Layer 10 of a small transformer language model trained on English Wikipedia (25 layers, counted from 0, width 96). Numbers have three digits each and are written without spaces.
In attention head 2, each number of a token's query or key is one row of weights dot the token's vector x plus its bias. A token spreads its attention over itself and the tokens before it by the softmax of 0.177 times query dot key.
The model reads these tokens: " at" " L" "ov" "el" "and" " High" " School" " in" " L" "ov" "el" "and" "," " O" "h" "io" "." "\n" "\n"

Query weights of the head. A number n stands for (n - 500) times 0.0015.
q0 (bias 0.006): 476522573691647548631666486496689537494542326448691453620541531504372562455424484693551344598788453584580666453418379256475460429394573410498288594407672357404410344402533526557536624535444564487396455456366472361585738568571490490321351594560459378316538467388403407639470547481401241484
q1 (bias -0.029): 558403491764467566775431647854593511606478293271571328324422548641420508522250527274680345634439515350452749513510550398328209509483425352471654404540585574312494503702619407623741456500545534625465667569502653440460651378597583466579504391436569624466497394564568669423320384395364406444
q2 (bias 0.012): 498376392549504389371459511367628562393718736519529529449510414251596469514423534539304332594330381459865526411589469477589523639570407780381618324477586410502459822549409603457335491470583569573582418476387637574274409409627460412601417410594436607664366669519638423508424623568511480611
q3 (bias -0.027): 419619545682689749337479614495473451688517466465500357470425568440542508550408409574494298547477411465672668399468462526666560612570441292339363482630529600598508612490469432419534601394459638293624494821499329518405523466476402496435346493401515483418470351473512576457602319584600574394
q4 (bias -0.001): 489634366447346375659342258375373602366288630496581552639549584565461591571280567352502486505497361453629657460367449461492545429573661526487222559574459475695429480471496533558352446483339615605342519495452601498613613425682643477561600319495487439499643566602593542373530403620434493409
q5 (bias -0.023): 458454494531528625386413480576485790412621484475544462284422598414354361752537530303599358487543484540454345561630563336668521518395272592422616529491520438658278678442530713415604399640381462366781664580498677637598357526603477680487478299381457375504516642534495403753409447597384551440
q6 (bias -0.005): 520407329525531487379451589572418592425710507477615444230645399614458759606333648584467523479501496447611405475505598549783747267427314465612608477648305455322416686478685566761595633430422322720543541609536350521433616352471361459610527363347411552533547643430525361614645441340441522499
q7 (bias -0.040): 596483458584456501341864332515576528508335547455586513621504602525400493557412402461280507388403432351676316634362488635556638611301533337743605537624414322370388651394375674570433687490404453286386376636272542621645627478360480452481554636460452609367543476789686537776443504494513263440
q8 (bias 0.032): 485407602295645536346620420640435592608564510312322390505384350552384628619404819578453535425441720397452610775361479574672519488579401487518542446497349379622404432820476481391247590265492405310507629439381702489492443554416540579550485525588414692516346611593321406351397645594642404285
q9 (bias 0.008): 448559331602616519622422590427512547556777441554494446485402283486477145261382571436638555382579343408567470497632498578678541570495487394442519530562402451730403421407655416178595563405467511483369600525645587658322415418389432329475651610394600527418360625534703531689615515481362451468
q10 (bias 0.018): 507422425657611432748578252595433335349540326468625369651465486560537392594465356532387461502488435538365572667631727219642446424645524500550482594577630479694499512642356549364454451669508571623540569352704581637395395758483307587358386417247426735390444573506472452530559482361486623461
q11 (bias 0.018): 504558313364510407535394559456535411406606561489409435371491637303457597761498546497320378362554578283446440403468328521315495525487466523513653529563708481523454473446638506632350312242548707582658462606485613396427395523612419680528552565645560486549456637559560716562452492395396725327
q12 (bias -0.012): 433581358639621459302420442345516299405474330424559524443402523354405363436432682720543386600500703461344335432633621484277605409500529311588643340664347559811455700442568504537584610679459664459477397423809591441763185407606635318636577397367609544615416626502495758424619514607496420549
q13 (bias 0.018): 696610358374523525435638448490549606241586356270226624767350388509634326524529780592522374526721645380541442486609372286510401491502652576476340658471644452556471428465503547522480550496661485618477419379513332346196610528656544379475480495334437365483471706701677516605374618432726505673
q14 (bias 0.014): 528478442672548533498630421468465429464604453633575392629515464552451460750712539391565478569626351413492595395378625552357263465433740465529409744462747674672266544639547647376345570455526577472213751421691308678521419465335460358524355557343368541531724414259540630251422467571350460496
q15 (bias -0.022): 559480722529265457329628399455803644541474493616583574398418499442592494695246206434796397366614439250632502608470401433543516674520709523499570556493572284553538533449571467439684450471465393584243394393373532596671542382514605535529480566711706398476456369553346508465505147525423394689
q16 (bias -0.014): 230634569642599427484333554369464484495435432526417337608490505521457487539546746541515375627492379383373384265540348533604507347642337253525569438425463631545672694583568772454702773454662490653547416387546592563452490623349579455396406399433619687399314649614463335413174489598347448396
q17 (bias 0.003): 621452391550415523570352319662478543438604620509388308606362475468354333422526503473356506546269478661441480679539609422549463481501579383535643479323708603417406635423491536333447706524497646470459309368545522391401372685502461581711511491515660471376711479570562390440367549414550435461
q18 (bias 0.008): 339501528448513457748454516425600669577437528622491590447372539326417350676618411542556543698554539469589360411466443533330607264387532672564611526653436477510404515733318528525755438624342630327546438537402424390440440600314415492318658305773395333604607308720637588545608444163609515505
q19 (bias 0.014): 490625518538648601637263244596368323329436559721581483371373490562512422437506487608231374485518338407423500420776491347418696264494502487423553558620516487490455476701485540351413554494471546519400711726561434418736356664489498471442629469267397470610575400653557446493534759474429516524
q20 (bias 0.028): 801562452570419628456370585450483417466492405682537594453724382478267516458608444408556354586593373447523514394578447726494561399605387704563573418403551327581680436411739463531561436547624567541690424442583615372458598492529107491592652424390613381762536403493466468373369480391772476610
q21 (bias -0.059): 359244661496434735416530661674536574520651464746263455461618482370597618564501522579557463350591424466482584350706445457554443681577555361447611570469408039382474521560602391595595473586527357553360471401266457488611526410546569409445550445574340389227667418568554749376522413697505650440
q22 (bias -0.011): 311458421563519660676512406763461286505341622527530477414268481470341482397540481635314474594555395469628562656611695582202710550483466595420566616473592493540590450315600648671532518412304393327399792464526491516499500379641553426548562410450510445463449378514442305565739492587473409601
q23 (bias -0.014): 533323635493447505599529739542413494839396578501531523545494508378618368545538484621476352290621487387531555281494577438543574543478554601430614410635451603397495506618564479534502473517531428555494627226367225516417367566565364586303517463507362349637381426670384593466168650630667463694
q24 (bias -0.025): 487664600611347483547434544692730492505555480503516544467563383411588468457684437404466302460491661621462394547582555383531593615402473589632515510571443503536545220402324492529357819511515558590435370507414564612517429441543363297507329457599375514590389484658353493484469499142315244601
q25 (bias 0.057): 503467569348494460305609444587459413496312539554569410446353367576441522332480624531650631497477449809552331229481342431219569426436579334587704629534479606619676498286640793488501426539551431327635509552221486206507478872450491587511544595456593515571420413646405320504628576464691711606
q26 (bias -0.038): 313510518695509497524526428515516511386263459624498204619577515292480469506442335363803441344484593635217585635544558533474407635292514495365573641596690560541464428640443536480530503666239481562378405587467156663524645387443613548442604414418569516435496499450601479496348775389558428663
q27 (bias 0.031): 640296576398434506407629461326318532298407679433362539483597390576574523521243386451509554408426510347479572414653491771472494569541324684447461700318526450430499654290541556505629570531522704486558524482632442555549379646523584612311676117356409810643551450595528518532326488537387700376
q28 (bias 0.022): 584552650598494612573491300488379519389516640480645460499642373501570447421622572534338434668498762584662379496410253600548436376360652471515489437422366378442649419585687611441363577281534465586716465441471521387375247566401730602619550403634621419581486547553482363604552429407418611488
q29 (bias -0.024): 425367447381484627515465491635504393550551449446633449641704425452719518705397392345421610462734335596631553709516238471240497751455214626598523383623413502477448513461519647472639638681629581405560462558521419484544545645384530481491469392560710431423542523577455626332388418531483445682
q30 (bias -0.008): 534411625348391466684529608438487633686395515533440459426712421548483580489693370258287514576369646526386587483549499397516781564539321560501597356718521360408465585422607660520573425430393500416591509357495389446424603749475588477578391671421537521251549507195439491493646463595277249585
q31 (bias -0.040): 446678663530481547526690407452321490622461471666466597669492656583461533622528507537273522542458365326537368749559446317724492485538565152532294619575382541452320667287512558544657388503306508567316613500583377524238431639572264341512705529636513610440423473361427599484396676413456364460

Key weights of the head. A number n stands for (n - 500) times 0.0015.
k0 (bias 0.005): 573490466454630611306622546378541595231580447571728520664625424531528691561391549438486480453492460638649565429264399453580599362400325603608492583499664382389601644725425533508425623358415395516522567401328513538441460462257828345274323583284552706571406555546556528537489541232691584418
k1 (bias 0.052): 406489274633502438493379510369719544559322615385581507685316623322494750637419358343641568695528540430500561107539427639392502587290523440716610426390582567386454565645489525395510438549529621595332634665531610516431479504462672585398561366434647461451631386567425570412471449472833721437
k2 (bias 0.040): 352396586454369422245535599493563589469633523610392374391456611357520312695489515291340503565513437272565596529536814409463512659728291508491524448508549300524395532375535500650481531479461470692725399490454622729654254221437484674518247591752516485471542613470635517367570448583486514299
k3 (bias 0.020): 525492556655644635601524344333694653596511410627574281547401586407575495471390474345450483482506609557490623442337631552624512441444325379368520442654483569591494469518551626505480409395320654557525640525577268491439508541457515591493502438446556539457564377625350605340551491524559271206
k4 (bias -0.011): 536615612573412505600481433399417427419331547469646350461438532434342399619460566668601522358542412482605669485280412468424436534637590326495569636353630395431642637529432370502380598551490723472381375464454734438417791538648510350459374448568248673533460452571448508339562625589475516544
k5 (bias -0.005): 422638765504417569215523503354592493504540675702396570568480436466347501552449659319662287424371603570428451404733556457550557533336357570405406495247487529538535501244425609272509613627348348307798464484543636372540470428572458311539608419607426470573577491672418441634643515622495541342
k6 (bias -0.050): 472434507644702427307493589270416617618737683596537349616587420376464444507549709306484501493417476394526416451628639628557452533531518393497494389524449352342451497774387490595489584399488366401417368579499319477465564513651404558408680370364324552461500691359588403706548550667463415622
k7 (bias 0.010): 825421385434527289345866549638755476457448628353539720496470387510433506446217599548340488612317617491516532574511452491608411528371312393468371523495631547330453465536530476680446577435436409250498539443410396617644525686475334392448357553490413676619614626603390427501509550502692420246
k8 (bias 0.018): 679511531334506540482485522691446493477742572575460686406267518432575502517520637498422423521469359214549490618447329491483449270482616667523543531626527405655490527420546734524465562184467322529356509527535651365269461455706509684619692510508246563388677281537190394423463532765555379468
k9 (bias -0.022): 428417620620590428546375520313387519445537653418459571399489561477393332309531544333620348493511573402600448575586654515417469312426450482526546743647448568676476503459545244308689614251406275358537330461622533588541448605250458464490535644335700405614559536587675782331492622617368482811
k10 (bias 0.025): 338329620781494602422479336634411456516396408496400439592559469417725655296463418537601632379517319507233572396710508363479472478594405745571502493334522410558456576488576531601683551518447463451492451544784518381627455423513586557570453489463539532630440339451708518427478497403622352510
k11 (bias -0.003): 514656310447542522461433474452439501501468594509361350600423575408468541744457637263526576517640523414428675548545310569390576584454658559655593552511609355513539492295614419569401371269444639428562404587372688596318554553699500393567623443570578422537516601425697411436497621395305463377
k12 (bias 0.012): 256383327731698604533499354435390475487568462415464419662358450239389489467440494677700418798682532419436420439659404416576528449381641274462588509562322654606422334344392554346515378643439388805704472336752466472482589541582507286601729554482418683563374504618638471521448536608461493622
k13 (bias -0.013): 491478459653354452503589332574564500364503322241461371662504518571608507604530732668589555431666481489528442711437453315316447550679560722329437549406682330530679250589409399664677606552509581559565538204496471384481423345614479476352407604390509359319473291392628570568497483585437525654
k14 (bias 0.003): 394633511658530411565651441628606763261570344443538419539511470254515793419550536445487542525675367413518407502499487437480331550434624395430490447544704569735590600602650402297359525369758313454355457450752311353509603411336349470459370354504610337593367406581559556378661590603339662529
k15 (bias 0.004): 528495533542203568455552466344602522571452414593471656561587585465555467481491576542311365611510507427661526370495394462723543641657391390592486532510370266440587415502345391275308448745678531302489325410356613534584362510448500518405480561597630533627511669635260759335613426332583581478
k16 (bias 0.009): 414674501358420474327422493461321574576354400553512253556377533531436319324559465634468519662601572417514458279774480584463234282513617476563412438597621631825494637704573485418337451473509426411592631500615485625588645534401658598700242687367574556427422396502552550636519436621617578535
k17 (bias 0.077): 611560441479452388456467373695416502446464735393500484524439383534679548445515358620615531307511270487420529630658538485558419302513329313491667468479526336546311394515576446541573352554340621548522692619502501682552362649361502435619534508635741382565481437402411469498414492643506381524
k18 (bias -0.048): 388507562239586505337592568539309400253351574347599657548333332587574407589398272499635322495722584443471532491587465421595435729502606532627420504622515620523563652579737475371669275603443722399464553550505256397183555499592433454484623367506632536432532509656487697437485612379636355472
k19 (bias 0.028): 336400521396645596349381519519291528606269488641372392406295369404546419315516375496530493508587320345450424682597528338518507378329546465352562648432616647342609670537690647552675662468626372481636489536575477700427531702341633544500570358577621614487476311615488560410486440548461606488
k20 (bias -0.026): 344433388685273620505680656162452698695377484744539656429518356554400489825588452527563462462432282429479685541562457696492392529478604554642412467474471484433550708436709448376545441460547413459600512450432523302410500605229189603571447288411568612465562497393489282699398451492314633700
k21 (bias 0.011): 438123619395340471511590590581665388589527550594412440438445545538522688674460576460493437559647541522309356403524627644659540574351434476456560612505345387398576553606539418535286616506615561403430738471607555488533395691439569419269533559381430512034678471391359533328555557438616592249
k22 (bias -0.004): 378556520603515690284590428461443488384504442402431460479574766496550378464498403475368295456481414357677536801397692503435633378385336290520499468425734592357258322421584371545514717610839408495513270519342512556646729562592583496583716462427535554303467499653468523436459508520407543757
k23 (bias 0.033): 695557442416296652519366727564346482568603462431303513669598516457686433550478510472537491395568647363488470386382736664420543883569484547354524291281453612358240514699627479520436569589536482488555491397557346564729240410509224436600603512653516438489497390385428806614416454442592318461
k24 (bias -0.019): 615331436579578573356576568538496404622419594649525703519505326580399618308724506389633498593629444714595565601337476593411330576598693679648444517485550647430542210495417623539432378389556645515506367338397343684624573420453423255441330547612426727560637623431358475309469534398686452544
k25 (bias -0.026): 483550462558584577416454563543281299385605279370545575582368485829375568380328621442658524543623510571520438677486509627510781536581523536626341255359519471529679448485813580372555311583482491467431427596155472659412670611465383718509512441590330685532425281338471213656512452598334364558
k26 (bias -0.004): 582397444639458448588482531416558487338664515588543463561415439362425503428533642503575390522588560476499395300512405336623387354336488413474438540195397821572496398437623550646571505649732686312390363589544469516544314583422556554136556639633724480606358566445633559631499535386560559245
k27 (bias -0.079): 539467563596372547522382393524538534496389584397459284262603439674500442620354542474369650414575552339667468410627509489476345524600621567384548462503388618552605610228396390347639498520443480458623591666479503423793342466548526643411685431361255523349556536487569461646364553427415679507
k28 (bias -0.016): 501509640618607653408397756543439482565401600412531617556543604700573404447538559621497577562361380336647649475490370740480395434386675446274359415483536237511531499611387351455403292435503627578589393406421437565376399315372466784380644514662717531414610456460475274450534548558354395556
k29 (bias -0.018): 642481556487485616721628629502641420415589342741549378401595507554496483538401600255329534576562447518502453539513603260318302746406385363506424247391501410508426266518457539505551467604464612457488557546486459519690432702502522276624542582500643333449451305870527435520394452267736464340
k30 (bias -0.052): 701546587462560440433519616340595465535628394457229665525606412626222406505538407415397504401483420469577344597703358651719598540609497429544563344507468589572595432496359616542421611438418536493542307455446476372420692382509617368495446696682590511317334526488469572537460409354628456381
k31 (bias 0.022): 475624387374389399404475384449486466450558501592601395581481607474358583365388543659366479386507487391457390727413451552675464456454497560616502462474374507517470616713376425648445492435363571525481526686524170438715479569622491331774513662553663521575620505533386620557515499437517519502

The vector x that enters this layer's attention at each token. A number n stands for (n - 500) times 0.0058.
0 " at": 684222393576439316504399517471584683486518569658526598444511156362314540576525487189432486704708554531527550241581420515841472594503580619781439562592480700574656027542584739438368367483582690455444655488434576305274493386514554501390364345309516688631398547475556529510524448307835484410
1 " L": 709231327458469519608491639488622482379387599617615658455340245521212590505537411360496473765578659617369511035709214451858605398692490458659507646466478634452484313570521606333339464423589795484380640490636508383524705427294514531354450339564651757566496549565428393439521467299704444397
2 "ov": 682559267525519429581476612371561533413207556537490616517404211367221545678437631320575360668549654608240504316665204361652811564564622640558597540613395616371598387513548491432297546452534611450314562714642513437616588606323565400302394433564756842530340572629217348439617475482631666143
3 "el": 705295288426393624625373772389844453526357531592736584638228160524260496632456393516589537549569550870419570257599540454644506343643627512651588430403479773560494506215489557367262533394571602576409477688532464447504447703523541520325454432502457793489393505418339465399628397173577682242
4 "and": 694416167496459662566359785468537611356302528497612739617361391317373505494419598378594430677518661585460471267549410525700626234515690390699549673564393712467698374548540530442318472531475612546519699480587421299468500491385382311364405584529669795325510653498346332440567506214705795070
5 " High": 576488287505381552521408581561676534450331636516745666434322282235288558581649571376615521628671697659419474180690387641610615335678541441695519657445503523469465352482458655531463553481626808486392675427487443209286470500363520538502398595391686776510342716553344495293483320164507738222
6 " School": 785436209602441521608373549450521544383366712484590751365268401337359538632704689257580480579675727419335504170710454501645719400597727396656630493463410694582652394374411645528435507558558699517395544350537470282392522366367523375457418489491672719513405626643442563212625370238500587178
7 " in": 508318410531463291537362535449639635494525548682601682467337166316288570456603477222495421592583680570465571199559494560664485466516654320866508533578492699535493286312530776551401383521577892484293648551533612419371532429521499397488396361441633855548375622607434511213767370219577526436
8 " L": 602304289519554498599502652468598524410436670586674641430296310522141596537545347301447438755556603618316519108690176456807596381677488456729473594500481741477459304517489540354336450484561774478304611517631517405561789341264506470450435315559691769564475555570463449386598560384622419455
9 "ov": 599585257597547437585480628354574551441219576524525656509360236353207570680467602294555354686544606629242480331640196381643815573562626625593602497640384675394569390477545460429282549464504583459252534712657510468630578569310573367324405432569780857536304559601253383414618515478581651201
10 "el": 648324293493414627632387762378853447512342546590772591640214163512259509651481348497582547571585516871425539271582528477624508344620637498689588395445478800577483487213495516384236547387545601580370466694547462459486458667527552520365437432503471798518366509401364474369622434187525682249
11 "and": 658436171555488675563349767453575601361296549492647759617324426304372527487419568361601456709541653586456438275540396571682632225514705377719525630609399755484709373524552479446301473514448591547483665507589412328453504480393371286378416580528693792352485636473379354413556528205660780074
12 ",": 599397304611403418669372729468690592318407443584599812570394269428196614449618559362618403723578669559323600298670433589732407317583571345729360537532488739543605247462467617504243425498542734500315590535522569391382414497532523457535429467477676951538372554488381335319633424157567560327
13 " O": 470364324584647326616283544460658539525426631588538798465379380392174623638626552235513442679561590628349442146508209652717632310635513540771504608336409747559416234532557453327411436549484664600336619545620437384519740467460426427444200513483668843528519549619328422453606488353667470493
14 "h": 700187265433644530645457526318795467419439601594538730601104394573337593431490372357453345725452567725333510184499404639453561605575621337817542538472300693384543434387475459581183481721551593596423674388705551439374656437439542571486197409373479740532427755591462418558666540483562437482
15 "io": 531340179367453501714446618282728447513510495464609750388233356322532614427606548290542475914442583645256543224549351739786637422582671471629499598435310692566667409566590487476332446514485549625447623387605445456329619546361510326622378552487736666563639470471318306400615438202634573332
16 ".": 692230350462464341587435562427654701493463651544542759549329294313421568491516510271468416678608674714351558292509454570778462365558716517781515495514540689518659172451432610469216426344465639638427679491598593169319467370494572491658299450441590721621391542458358387366718398357787576353
17 "\n": 588263326372421317555396441478658566538407635604508784544417326383201550590513525282375468651646650715369517253431368636851599470528679441664545638661550691557617143572546709345398483485614718442280573459538608302330423338445572492479340394403508747580424605452442436385649473338904532371
18 "\n": 662242338443422340549492532488629560583387627559461792460317261526214520525524543291453450591648659671372538172488364588854531488502596446728542652626558658528686106531601721288386497383581696447260631540437644303343531510467548522406349431380460757498411611492448485512653459421816516321

Token 15 "io".
Which token does it look at most, and with what share of its attention? 13 " O", with about 30%

Token 18 "\n".
Which token does it look at most, and with what share of its attention? 18 "\n", with about 30%

Token 6 " School".
To which token does it give the most attention? 6 " School"

Token 16 ".".
To which token does it give the most attention? 16 "."

Token 11 "and".
To which token does it give the most attention? 8 " L"

Token 9 "ov".
To which token does it give the most attention? 8 " L"

Token 12 ",".
To which token does it give the most attention? 8 " L"

Token 13 " O".
To which token does it give the most attention? 8 " L"

Token 8 " L".
To which token does it give the most attention? 8 " L"

Token 10 "el".
To which token does it give the most attention? 8 " L"